Layer 4 of a small transformer language model trained on English Wikipedia (8 layers, counted from 0, width 128). Numbers have three digits each and are written without spaces.
A neuron's activation on a vector x is SiLU(gate . x) times (in . x), where the dot is the dot product.

Input weights of the MLP neurons that the questions are about. A number n stands for (n - 500) times 0.00045.
n4 gate: 492496580536654560427573314481474393236397641487517447492477440395437754541397222795387350337367615693523282484367564546477481533453535321264547544296664202487444300496488536589526530680723686496439529794424644390380690617658416440677271309081579512356385405573303395471532647680522413662472570580504428417433180473369559587608722624719609465619455545451443358350691416492517646367713
n5 gate: 310026717379577620533508547324408447368441597647362550392368439707785372350534811530637380412526577505437484375601549520847360301496400563530604471623525232500459441476480632616603398323578568659496690516543808253441569554649381806685273372295589436382509610533511687552386324655621541552309421250504438469534340444478570427705457403538322633449370512512533563382532591316464263474840
n10 gate: 488491517530303296487532556608469374559588644505813603496476303537624500804392427500517347480596313662415139538492517625456443452550714496591489454420428242587800474533479678713495821457538212759645448394531460659533671483620487806686629504427251427308630331402500333469416650466408671435593783544369390247583358582734314634336355667613611347383665397509577577546770332458473803447616
n34 gate: 430200475462491781567912414321473459838456541360317521541386388262719526691388283452521426770599607564500297403394276576728350162424467462668313388636446491414487534353500450471677639488463547772458440548518500487574545454701642434617410549572443492341633607222403476373599398330536821484424692609450617305591417460602401264226500775310445549389578441576264496492561421492654568500687
n41 gate: 513315662500371341297714310524340704436541433399558181429484440591406464352438412469418624496141454575549759539532649798459825509578487592412529436590483622337586023450272560375882449367623518417284566607464550456448297461669706393427719279513816546613468566716611459365594557142617411641422397567590414540491554309551640589602406419496468550487385488461301583661458671688166383682671
n48 gate: 378466389274246392529504287642359434343312690338496365250395479672522319353543285740433560380581598686520504450422512468239605725474476521355616447323880525827479555508533566433509425640471645454312725552465727357537941563333823485407678564588667508671522555755446404561635445403545500572537329357633674209384483504481379586570543558419590545411335469400420731606556591623710408453673
n57 gate: 547663232519440447607445188198721653457605411591344441519500318528157635309569593610636470304346562379440523836527266280546556693723373172391484519264414368677553407528690273408740412306486311734651757421505505637601201427626683504370475392456552356678213145597598561455591436480164206337359376439403442554460353467443609719260505183416482542693773681515895559319551672270401256390687
n62 gate: 305636500517539517620492627759614623418547597615629403291453688352266560667271664534446547257671358600552576400714537586421600686620544504555685344436578706607471710319403554413692146608213462496650716512400548597377687479559459351411424276462313576365896424571466241332435689525428472528380398561430417427384452528601207573722382446462663718436511527658575600471841613328326588397353
n75 gate: 524504423504487814541492408566189452520619230541424384579282508292309682286763633677344441488370520380629638533676436430601575750633425669412297621699403558522541459548352410582887252473391466444443641453611483426446384512567683504463629295669488602466742492815699610610488434240610524308304500572703524409454474551570537375694314515563404703571519519324504311464610394613140615597397
n109 gate: 390450566603493556638762367777377583496580565430375464558454284598717467422352550460581369517591472742422541394560462450614636597389534643699500643484570261523500296353597729390428462579580322374447658220349459371523635571615616285453590657404600432426582532585506707643312496422550479676535494320486570520500356581717425510633453474493662534601507382489706710531323397542606418580557
n113 gate: 423458671462636531629500365349610543522485537305588510588529512479667591579542325487481633705526485565554619740648500673536533580415698459419455596630385370669484325662279428532293597623515497569258433626523398494690395528626616570548347627525684530705560634519486443523639554268585602425418391428591610509419474609486496444488485582506529423603488506409522703469521549727436506445459
n150 gate: 408715266536602661706581335648467469304521570475393645539542319578481505559390345454505195414776346554671691383420465538304552642476031405500485562464771477524527396674390451509626591312522583610024632496481603382604408702554496525275445595672758444382310605347475289640571414233510478350356455799446509208430528435549339332558479307459508579367239546212383180628591276248611775343486
n152 gate: 536521516525500305359520445449447863525547769390496701753523684512172791525415677346746577468321524649381412504403586720622524508635560705351608692470640542616582303355480533296527474377643283470338251671422278462268329508221471596622450612437597456565443424467763695552488706366639459500400549370360558508573743257320765418410319577377527363572378593284533446406688383656295487538420
n177 gate: 611554485675516549580482624232484407477222570483398377621496209467216793504585408757481402489391611541529515458571537482511390492575606309512389616725459285512602650790448711530618496493384636538458423670722238588442300564615643514690535504561600500468572585515598391417623607684398578297402673555560455482363591667503661507507285581527507588508678496177607668351562579537398435559753
n210 gate: 296612716227538708286624644599506670521529672488132595672725526395446274547409696597715258220441643398495661474539300278530525973566424395420632474716640511590459294297332547474478722243212768529662527575718145521661393693375334423393569646621057630308163256333476575804459611637788520685364481397443817238343783595618564490268614534217632398559442398495746426490208843618562558344907
n212 gate: 601817398632311397825679572633470565449531509641476438541593658744377437818289538771538403473350514500698805429659440789536550452725495357785445356559780433475364781591348641594393701408468476217599778387466209510371477580648537752744576541443767577451326466288647355461426533362495578689773612377303364364607574450466542209751500548582276385342843202604599543338673662393333372689514
n219 gate: 824648600279622489613531686338608109537394687559478511781651447423634367516188364936651450685313747512454459371414262322638666527563910375538198627345410343546702538505610505269194249585178395534699320603371399457082405318372521480390859671803558459235460953548411340695415180641442600474382255450676863445289472361747494790383388400412555719566465525328252770437252304368546683362663
n235 gate: 522644474642586601566383671579547526583720740109390424756417548233220564469747402591730591326609440337386653611446470296567517549575551246351537382405566531377303272658655373434548772931426627645372644648343685562737720451251579589252437275580345360444841383469346479298517509522510483656456464592377355357372256470564421444278375607482620406626472644699416420682645422635671371468303
n255 gate: 842382546388513453547655504726609609449609624325318375479228466278344337534605413518521636619324755370741562479532382411642719783411384578294346483350513612514224465367513543513583382297551693691603744623661603513650420641481487453511374574535391504680686326444567422558525530327731697520436539500709313405606147291249639344212496520263512396670654476427341345823636384521399448359409
n260 gate: 493255467497577500547403434545439510382169645481546370589405607555243528343538627462469444337510576629403323581659767455439575445491362630524452543469480545285577575457384507412708345632670462531612662588532709514422477636816423341585527379585609510436550435585525624387827339466559447481436432486473591481370496493534451307547478478583630266376684655537602558623484560493642537430531
n263 gate: 699532473605795536536824644414457567658577474113872624544555129544538224477505449500705374631523633579444443386445420371474627251586588431704572482729410505222432224685371577650754746534563193545341615622462481436365491432446793287334532474587584643595183689495571500604241188583417820265523384538468401441739282426353439246348517390393419346458458500395650623714500722406646660570587
n282 gate: 589393477495358468642631528470253771595216620140490519522414464258471363403710695571390660729246496485176469417582712660374549570438700440538377292434146699495655449260531810541707510236590382479422677697443562407651522367664673568545658474385366272346553309706669588405523370421475334803161701448573304330647280518711182473713422423819628411645470658335546555522522576387480606387509
n295 gate: 286567508384544247519544610565447432706457698253612407235439394614400560403363711642724575559259515161478348288366549540562723476354433403709355728490641593508554469343647381546425406564451599328631418552512766570437364446266569539528406748519658684334476410485726482440269414449500477592469395580538645507663532352392629455587700712555353406582440547380400368311459372470355469492621
n298 gate: 529658298546453442563580444567553582691378322305504369832692549311234699209470640530487668480410664477404540433547348417393621713357658247393433574624790610594458483455382567341423375663471616569420560480653382411413426667305338697470517544686386243623650474542269448761739420834486737408588298561417920294426539472496720545545373422436363410479566481290681534488540648422563496388364
n306 gate: 363569462504360445309593300299621471323660607500381603516337617541496456551764728212449478402212579491399623223727584504605672504642455380304354433534525453313500440463550585462527600476554225423275612512598487509645533551721394222462616557783620467518653647598903467562349255363367504459475547172259449476562464504508847396597585655387723479712222544428696556583443637412527419872582
n312 gate: 507613756538311592347344570561666598549389404411512654485639379320552567465383639551558488302461564458303422569428338377242625621417559288324564655624383512496454461530496561511397329532455457368271259639412648647278545485384310651541287496473384555584249562634374654456368585488277448401702514452648565333678348584645752474255576454296771362613613625554588504624596687738426465598554
n319 gate: 450382582444662505574588694247657582316461325536754706419431404433591447793387636334370438469343342666474361477561190469755625528504415556528477559588587664401385242693419680519774500599509120399620919699621306509099636805671449432380406433729459695461358406393742602097327580388815554349579458091279454427447708531341365541555596513590478401641372470194779584613531437637391546452566
n4 in: 326504687745560794523471524489545607181431632637568700639478550448565524477678433540621588537591667403319564527522473427496478504566763527448454469594396645513373461658511427259575459655401297708512532589690374398534318640340635436538645280676572493626480520508607478464405488473441572637318599326519176576420553474304552237354706558238486300500261623504737508508459274668213465652520
n5 in: 516346452349445325451577488550565352524381575523289652393614444457657374553542624709435546504621536549624382598660568288651280479812587463805603263445686306680484492464623825524496183561596496619537653445304526492590656496544654665584318579496564477277371438578459531563400245632535592633557589551480423583706632359551304448572153355396363793396774382639565500516496453387373819328690
n10 in: 465480578694512638445425504590329527547511416461664640707433360530595243317415600500706415542508504444485557448511379564519298629468504760132590445486645592589657376676585654567249673695477330504294540579450587620591411516543186562574560702269357640483684649433754553475512356572338593216579522496280414559725389492318659780395485507302618281315507570591484587674382677461415726370496
n34 in: 931245685487504408675468581449416348674555496445504214653742533400539539294602424457462547688577626282484520187574750492480436542226617715615402516301529462451661361581463591542572402682586248371408551528391635369628451379115343477519437315584606560496403475266347360362373361732446447584471272665670442597302417620504607492582516523398621180356527500492245395708508283442478467513673
n41 in: 547635500490342472441510386448507432376614679592568518443428541563424511346684437493469557593628537712444342542595678572500584666631591665785596500300407658466617584453408618625376441629644361237618465377471762310584401510504434638509581557454554507496511433486730630356548563360620561367629446619375503432626558470619753507596279539578481672528369597451462612732614362301366629564282
n48 in: 386389415700236575560450565614544641380596628608414626387627133630810508458573340399462601619825611254320507447574415432693387565354540409400294675564608352216530550639537740621476492416422446538496511446697409614343651534426679521614569373572419475472508542557400446269659557527528397413587565535526373486208626634378420348507471539469630570550444760489500239363533480589415405403653
n57 in: 477573469396402369655545528609521637228336504478430644104444422447479455692605460573345619424329376772731458588485754635526504492629431404496463265454752524641279480723519559472462741626543366627575516439740745556548368333410465485496621680392709496475160318389620572706437440624191547397448554636445445356701210371647398582779462515333459600698570489488576604426508483574560652406552
n62 in: 504306396427183536650754442416282468468705700536286839653466460554630538602620262288622479345504868447604516464375544814715601657456199422401626488566504238583504369531429520188356573650544533419460397368614390377496595520307315403518582562553528481632633479455496531643807504332413413500302589374472540451467454659471414472612653391508496209381522500707431630476465572604539313733439
n75 in: 515584716441460590551593436518227423442423409240565689526602558328504544504647425693551347530588680356519545203350734489663395464489398583560392477433465338492465417939550442695437508511596572578484393362744471559380473254580597648629338511378706627496302496594439759459746555618551275369633582650558407558577496680349570412241637536536194633452489420445457500293308569334504453387646
n109 in: 476574333472655378375537634492347717550513392537497430497479588532480405548551418194447534519397478585675616388555574574373425387432586416606493478492541455524414365449576267517239515474566431454411523401436372416528604603343403382475613406376446540515435466581474473514415421297488584735539566506447522500463372484477459557649476575531399587355492425414430422557382396519488436434483
n113 in: 370600461343651393432460523380486651678592411594524516576595455563503503523447434601726440403453465660671541588430455589419261301656472345373505597759490441528562391402481458696475465533596510485500537587469206672708385520415506491637470509408398450565341394510620419378487540480398727578634372330393636467567241685532482442416463610473494383467539254569654493650667466564423543436457
n150 in: 346213552179446452500559578360803641429195486674361505777696406285257520438797539554806770257578570687382422749411401495618408709367523495383452359517406625423704355546561728629510927340749554609400539527580325186725542758785391452547403403433570372425328165261461656218500278490464407532510722341500358305618196610319548542585279567720206468447447593572644658420307649632490553716568
n152 in: 346359408573655605565357397492376448645702590738639701582432843617555626422455319538650759570492397540662426447515464381496750467500449692662609460566295381635581574461611589463522599296468429611358653453314835611785603524597464567536500625721409535721530446532541368778448660484478667640549707487532145530676555290449346480636561617554765472244496458382789398587398694676604708471566
n177 in: 553463408413600654421415500364337603389534566516690449653268610635564567399533445470518515662496370680527424514456359493387451493497559471537422504549486467423468584650209464270403733600574411500572580600470462405650542432512207503449387677438444586511671456450477352485624518740438518441439730590393353263563688528211339482646429681761755559511351614453525392320528522504705756304489
n210 in: 252550751279571334490616615477557336291477467413525648547569095523729550628475574425623475674676691543435576431353346532774500754399647451640562664434389431468116272581605334456421490450461565206554475776663126569505495143760286392417540646865471884505402525074446514520505609569595361486212549347515821441343720594425418639297551705345532628739243887525579470514297561442642677641292
n212 in: 651524426533625491780242634398361436217496545422859561255412440410456539698457059611829606590610582790714572594715436615527459467500541377567559463597435448550598145568431533434288540622495169308654857549441216708305628346627142500425832581604532334755564448364401410680726557420399431599360688446686319487398485576631521335537549321236426454586642487617552613450293729851560246341505
n219 in: 752614466180571595306406579427464466329609596443670740646637568558513513713526552429630620554650534434545529595512678716439646671585734635672323304550615435732556609525534547319467495749475558610651202541617170435401525237645389428546426562326609322477459601323417314500708801901593517413267516567715680628500266554286534475423663428787585378632365347491790431483654724394537699544483
n235 in: 538570504517447569319348438337345691350520525581639404496565560293374696570456413464691345475540732401240437370589360357430342676302492448478511598745470552755251295466445392617602528520543181587548561463045269413253665582350491882473566300400513587414331294383571496388334539657495652392591445626264749512286450467403553462363541585606464450342560363517717431906388379504148699491308
n255 in: 463824368458410288684417658795465360384567609426721306496320286203487159475479673796508405524436623664532448483504586409377645632444464513624461298538322762572550339346655633592455402446307560694772521588356544496468631621568608812220517343391720480355584334496512384465467555559631635320592470491542741364660387504481626607471559445470531508143450453655567500619685443261670504285530
n260 in: 397491159537723275620465674417456500377426402204285630879599536469543652542566374457643585606751671425724531389643282731255447340533643342571535382575573360604363351411495509528182780796446590744445420566615370630389459680515294415718439775152522694423568542422538297758418710672490798474440740601436789427548736363342583622477709603462379487669555285209565407283389447423352468633472
n263 in: 491602576509266894310340583513466563586351513349712624452436424683169617491741518509514687335435367623444241473381469693384539352529478541314561410561729587563275500443761328505612437382710207579564583383538700679365647350461437425593164587280504591314414389432538831547464693660515713587577691637491550230214140326389586250280362614672619390745182661518532354727552368549612637495518
n282 in: 238500445110514440694535453740505509633591599285697467527409268549534304416392683471639500203633428450288585449548404496544834608546478337689337290571418607764472458361410583551659490612650343551796693673664611603378305445485385330434800545705459447408691519296572251303600603701485342859264314755261528311271437744579422505404618409533742460641449621611649393287669331276639783681561
n295 in: 406765430329867567440480569651496426454587586342563432369633591633341471582449554471536559534328476504581503564437640594328462304397400281504500542455592597519528640448642365268163663358297624377386243480378683421578549372334472425436478534410562534351477410422696367725325388464554650551461390511532578497386541435423767343356635580409540503609428669361368575517445452595450582727406
n298 in: 773383260707543436285570463400359319350522331302495301620903631412395727906565570491532495619608164525399668629440532496522473612768562268462361586459350435549518194674487601358579661585365594663619649746112457333399567596545536601352686659283240509452485271486643350548541463597193464421427362366500495470638404544496136667591843466791629433336593432454390486356266691491584624292579
n306 in: 594545115686679665577692574375355425628390699469563215531274345624538471528463414566650575423454397478477500411371659355466655328435438528500514611587364687539608529559535544666357414493361434735625471461660432459473492685614668675450267679654284558352624500734515496592429471321260670334504437504584520466742614546365568148544641391616477680438136568532464407749570479428794540301484
n312 in: 675369462563536640465637293507785627485526481543613417383431504489711508311810634548437424545684695360213703500569646548618447393626515335556477719479438378441593401432211465551374322384592648436426528507520480350239408668403616324402516707496667515537281575812403549435657106591369408552512557195356550457440337515539373370566301456336478307536349438621516539557368626515580492492745
n319 in: 496341712665407683539159408437661830473603492228472658398515554725610516476440627556324327507576481347429523625617523474533673492451534480548451681598469449466609682651508916359517471464512600543457595597712582528526424434398620543322389564335637429340657635309453451581504445512783405481660511415698500583427561522549513462523618518496547549635295235480856261473729146504357465540567

Each question shows a token from some text and the vector x that enters the MLP there. A number n stands for (n - 500) times 0.015.

"es": 572546450519476596500424580591602584782558495420567622472358642386540558565349585410528537421529567515630623486601441406520565516440486381627569423509547526445422379463470521573502524449568456636624476503482508418501549539536321441634570494479613624358517408577483438535574551451559649532530552597548487545593560555428395605392628543458431607440335520457524460547505380481500475539674
The neuron with the highest activation: n255

"3": 570421424451500584407397638429439357690556473449605522456345596420611565465377561368531499409529411367519621479527622321463454440439501307558486418614430458679471487488417508368508637440515475549558440566496493387514374482501430501607516622483467534418450688467556482461500590448591641521554535538443583393569467553463378656349539636472539514531415578354524522381524400619474473495574
Which neuron fires most, and how strongly? n219, at about 0.73

" was": 582519351635406561364485531401474622615506507478567487564456434571434519467359558332602474475531500345575447543534521446426550563408499467574569388492548543566472207456512424588365489402502449612546542533418497437558584547571537404553422660489500555461427620690380463522427437334614567410450473630601430517538502668476390520481536590416546558434301604467366442415482382532460602610639
The neuron with the highest activation: n263

" in": 524455355603364539358495590437622539673480505317640598370400495500373438396427593489467485440473490301742534483643502346418586498374576450625572528517490571580497515500281523542416594461578521531528518447416448452410580517462426370555576575502534514480441516590403483548449436533513558465627469467566527544502538527464471540493567476460566547469407512462437526340794487530433572583538
Which two neurons fire most, strongest first? n312, n295

"s": 481511388648377576468365581521528532554468485356527661403381655516516502563462611256512611487617603536628491532550580445492469486326578446550592484374618551521512484647517382524471605486696427581656550318552645406602530552577452355572573513469605483519426542538448445441393511497471478502640622617498355543483441390534506477457562635586363517443438621565451492474433409425486389571570
Which three neurons fire most, strongest first? n113, n298, n210

" created": 516528425546533611323468595515612498666495539471532592426437548381477476547383510451634448488544539393658515587476457545512612528327588407610707499590504570591420377491453374572478525423588379659527445424487470438452487547558467464491576582398607508473406466558278373529457505411535564537643428496578415612570418598398431481425480497518601488322302572398347580382582410539480496413610
Which neuron fires most, and how strongly? n263, at about 0.9

" him": 530479450422482594382404460419566749564469465546603625434496633377521540549212599336617572496485559446632605558507582442439538553390462450537560524406562562574442386477374468530438504457561537561532473451497466360410593560561402549506610622418561638470486512575457429546383488348434550482595468493503424592580406633427495535411575595448551439473462544546482517326526363593422596466687
Which two neurons fire most, strongest first? n312, n152

"so": 489580480548530389525458606471600587531506529447491493537382536396483458582482562438466506322561466492538591487587626535479431487378622437533552534461492472497404389565449362569541544559546482591541433573440603565477460524628459326639557378545654499476601526557367347583493471446569563643490486624465475780577537568509518521425682662534499413556309669295593537331572415470459419344620
Which two neurons fire most, strongest first? n4, n260

" a": 469525296548409499435495490423560740659410538555460485500393678414478517446496535424477490426577553343773464529544547504448470644225504470581575447370511616575474381453415411458375551488526428543431440577428443456457597486583523499608535516542545619484556474375472530552456423382415545379462425478529365547565614600436447474426626471470557446480354546518413490371670506458474460474545
Which neuron fires most, and how strongly? n62, at about 0.57

" movement": 605472449476454523474549508473347649580661368509687466362433680464448455601357566414524545433485467408649673568460582404551452458453524375583572441517418506512448397539466419413515633457486474557566374440598577406347513525492387402548606539509504622364503585562424441520557590427524642535506524488695559761567527481519551574411463596463537492416408542353456508370418529460499442469542
Which neuron fires most, and how strongly? n150, at about 0.56

"rs": 565483450496461597389488591495555630558543441468463599477320676455522484582289562367602565452444435423697575525423530493548501431426647485465703457377623488668521412523461423621477421582609476593642421435442510401462614518545411397625554496547700475419547487550411501426491558407530657478670508439564419617497433515529433467408518588450400465415360574463499566493519427449468427378521
The neuron with the highest activation: n210

".": 675440383463433538364521454459518539673432455408512643388366569453489535511463626525508463419467578352602581551467534514297609487383597476482535452475513518530404375462511555565546508418511408585794475538395506410477632530531483511564534629690553404478521608542569444447436446440579618499497525520431400537494539512474400551469387552413571436589278565446524445314658473528387515475530
Which two neurons fire most, strongest first? n282, n319

" Territ": 639541474339419348465462680478551532514532334374559474468287478537466612449655551416456545446507569513641478524506537488533543495497529367431513484491433543524442402522452432406483708415571395495546457390554445464395493489525480477555569642412580722473519596556198522439335493515447447516448588519575567594418641589245361542582455592400537643448415634559484502408468502602454514467567
Which neuron fires most, and how strongly? n177, at about 0.27

" the": 507481417430354486384495563531577611849470362507578520562403577464437559457562553547530505532474512406918530483590474468501465532403574426416577510459521621655510440480433473464452520450559495553499455586504557390458512501543473454540479545532528590382446528503386504474430479499431511408485473425528463687539513653482528500382472455459483426494527572521409580299630419487479498526542
Which neuron fires most, and how strongly? n48, at about 0.25

"come": 498619455384275399335375546602635505593565455527572418437429764465500470618436466302472475556503426527675593654547566436554571521341577446544476428463520522624432413461423478448541615459329414592515433363618497521405563493571405431550568561385549597439516457538401400468522577346519576551494512491436489560519639535576509531454506536503401525476390540391440486294579412436492427501391
The neuron with the highest activation: n312

" one": 570539367456387431437484488439500725606428414463476541368413720455445547543511600401458563416522554469653515606485487491510417585316596462480655344402545591555458397460458417406570553380465436449529512525503533354490473561595457503521581568503435558452470555457416428496515497409507581505510483414622494500583564722426459536484573683514412257490503577499327520484549411555451557457592
Which neuron fires most, and how strongly? n5, at about 0.25

" September": 572629421450458592359479690367562420565572470421494635320357492486536476475416726258533578504506540496598517486525570464528542670497561382590524502556395458582474506513333329464410639454532429709560523432495517455446541491506564439392495502370471512508449574449353536554447501587502545552548529530545452516534619518386505584582358631573433501485459465467453509331629456731537389529569
The neuron with the highest activation: n41

" Cop": 616573401415294546503478639418462516438579352541649491377402655509529568560687557432499679572528485401562524297504457510459515522464626508395594443459502535482469494702600322485514493392506397478482437371485527534472617531467409341531557494367614524445464567540454501450403532382605495521546523528613495636501515576353488513571588587681420543468529541433380502233450483449430453563635
The neuron with the highest activation: n75

" he": 611447366516498521465494637537434736480445384448572430507393583443550562542265544384554447324564544438620638478508464504475479592327567442642464561509536550579406465470486365459441524514502627530508433397387439462495586653621447526487539541454484613469565550746519512533395441448519573570537496493502541680533473646385557419347465674446556367492480580542447434331506406649383473433603
Which two neurons fire most, strongest first? n109, n295

" pla": 602483326418419466348505647494607574500388337462536476330364542405493335644576639537602626432557516424411484564498496454485459571341519475529508469398435417494414407475524337548470511500653424630429445515585541458448545530510562438519510594529559522478603500527375289592540465536644432591509416563449451582528534618457502529556508600362558549394330621474339430427538549640397488606626
Which neuron fires most, and how strongly? n48, at about 0.63

" were": 566515389586383560386518543396509658636434469519620518577410497545447512428404565357544487412490499369622494578557574461481515529367506434511655319421540537511428245435493414598385487384497414564538518503434498439563658546542523404624488643430554562476507622659479445580505451323598567453495538586554401490489595687455480462530555527394548540447280521441419394432444416531465625604652
The neuron with the highest activation: n306

" gives": 572532429615483547445406561558588572706452496467603543413411622516420591532481466526450502435582505477547644595602411464531589419352495397491628471464513420515439393494559559525433607471469478676541414550459469422517744528575296426521524618629552665443400410527406455506509457336491584488600470620580515476574608569359588601364519445561389362476400567319436471400495529502418581536622
The neuron with the highest activation: n150

" Street": 597514341655497471439377645427508401649471438391470541429363557556476508453448458406685688482566507523694489574534506418480525434290587362542556569504428515583418415584414340422514610411619473587567395474612501501306458619471433501554646551430578606425544613504459470395456562472478521513535490505498611613592636604512430526477411529494381379453420570422532590442585446522490517418563
Which two neurons fire most, strongest first? n177, n5

" land": 581579418462410447347493511667443606584446424484557606466291537470507497527471528378576633435395608586682574516487513407447479408395609395530561557447410543587438460481434483546469653495505490487497400481528447347391549392554484397681561444443586652435596587583458555476496542410507559544452409622549598585435485666511475556477553519500514530424305570532418480316477466566518549319750
The neuron with the highest activation: n219

" attack": 576503420503430610391539531493540601617576403429627539427315605378536489593421587380505487443539499512643455533606503412494664513519529408476608393432475454472388423632477466593491635423602417574604313561475505324353548558542352449591525473491525623452389441465562479566511439337571573577605381509585489584528566569395498617486525551488601534401477455443465394333567385523484661480675
The neuron with the highest activation: n319

"zz": 487507422488381431486271541478491562486586502510535533364459632500627515562528496500524388383576430510397684444606496478438533527434527525630533433323555494429420348452400324468549567514543452566523531295409415450449456548574432574456517431417553674534561387496344509617456465359497590496548425483535425799538480575516554607527478702588296490417408494416468389333555352550593415511443
The neuron with the highest activation: n212

" composer": 547419457411290496331483655383530548567603408476498580410384665538538430574334605401518593395511472449510610521558547532407405526435584371547693493537415560553484351479361357529389603412480460468537498507515594464364603497585408467455576563628564475408546495525403631557387623428416610395578570509624501600598467590510634431502497548460541496405371550349398482386476488548385474464473
The neuron with the highest activation: n306

"ton": 533578532465497472464372565441534484618505216313515498485367618446565464564473465411599607533580523455561596530521521467370537422506565533428595487305334502561503447608332197487428559518535342596662537462600472489564497528554476427724503442426532526524486541655411442424372599390455538580568469522538541521480575563475458527529482610465392446439488580522546508398605420609488517572670
Which two neurons fire most, strongest first? n113, n5

" man": 456525392390422456463501532500535505533556419417576641345212572487482428615472537429484509403524575405560649590469405390435420474524529472423540320475483500636377274503483435513463632445592467469460345429497482464484588478552499361542567476339521476472541507661373613501418442474467568541421466541657565598446603566401644525396593510472467376428373689544451469443429370629495619390636
The neuron with the highest activation: n210

" gl": 480487230480316366533548644467548575469548634542571480365291452486439516445584519536456537338511485429559543454723551567417604498402497448495555434378396541451470413467490313516395480492490549489445462384426505407380464540668352508425671525589527693385466534463448448477481521474520522477557549544614463665507557684468561420669590649496573512536351613539458554370518370538402528414430
Which neuron fires most, and how strongly? n306, at about 1.5

"F": 513554436643337517442485555371628523544638395395561427509290661441430575413543593446533647504668577415744502582433515411456478506396516526503649435447482535523489474665468235470430687606553492546613517477459552477459417560535406469609504420546518607452399614524433492435369480476602623570491549502419475601467554545452526520538436643557530479499536518457564695374499446595454463468596
The neuron with the highest activation: n235

" of": 611436367597414532460396529486608473797535411463583595460422565329405518391462570429463542451565566321761547392542429504452610483398538374561594560449546590608528423516355532550457538454554484521636462590510554466374508478495465450671550551557516484469460472551487441517451496418580608485558491522609523535488459554477441561473543455417556464399484532443341472302641442499460453565561
The neuron with the highest activation: n34

" With": 543610417566216578320434507660451625718461437495625562545458616422404467412564677422590475477580477369410501539624462475429597475421632524470604506379469522582577490543494410518559558407498433537552403641373526434509613586518501549556468594525538543343415516512555462600473438468558618530553487545500503486523505581324443644502456612502443517544391636396431462331514457492473537534682
Which neuron fires most, and how strongly? n10, at about 0.86

"ulation": 530664474424519504450508532394554514682594474452672516385382665432466519533355572502513549459607433507681592562352584468605598417332529456626507489351526450606451541546527318524432566502420482590568406409432528408397483536540421410642587511522587513446519495507392493364472687454448582586550430575555556559591548504498558593465500521511435480477223471349531495433430541510472313384493
Which two neurons fire most, strongest first? n295, n219

" which": 635516445485396463388522452524510650766550494411659615390407568464458579434363650411505375386431591494589597486575567443484590478333549499481616432500419590570391378415553541394387661398535431565559484528349516422410501470565538424507523565475403498477419623664460398561541408412524551511534557596605423575543572521410486600312487495387498449425470535465424538356557508456416547434542
The neuron with the highest activation: n152

",": 495514350551407552408453700322539537638471498368480570384305459561583531438452626450556569520441528328601557457468477536449387601361512316593490493652467482553371555489432441508497651519701477560516489476381507555469520418533443347508426604443405552478572538512385493526498400597401500446528465493521514528513540577369408558443465583361419405494376574442441458382600351756581402610476
The neuron with the highest activation: n263

" set": 521533404470399592326414558571484509610460563520549608372337565376425461621461512485574529444530556476538516495504425421605563451321506402679752550357461438566377375429456449416401688388497490655470452598484513383432527619519444457509522534465520565437435531549324388524702566371484577539482529531574458485509566547358642530499558538534456431496396598468379518358535457555595527496677
The neuron with the highest activation: n210

" held": 512522497542491672353450606534574581560447514523502572395387519418402538600372556502574551480578501488598500583525586479472537430413596447581670466475535578526356390449451459588464588382560370601453432487541458457375503522562545426503499667376524473457377563565303311497500445354436551538657439572550425572522468590439415530504512577366484536354272543336520576393509293444487603506682
Which three neurons fire most, strongest first? n263, n4, n150

"enh": 495531349482418525594508524437478633524569410344540475501344515314524598550580522447544609392458530515492632410570434476408494506562642575431565437340342578514481569638358215470487554546559567589490423503548474472556495602588393531605501441500567616396435584531452506429493604457543531552510388508575426677529479652445557431575550606608499529600371657540540645345632356452442352511569
Which neuron fires most, and how strongly? n75, at about 0.97

" they": 569531413451432519492536573541517740594468439469638458442417573463494602484280636320446405441464578456661621536501466476510469574276564553605577451445458576558480362419446471459419607495585478552571417417351545370534660545533464457639575660472507519462527592682493544514429458395471558420577630497559447581544485614438455518340494598390482444444400574546576415440521416513398629523645
Which three neurons fire most, strongest first? n109, n10, n152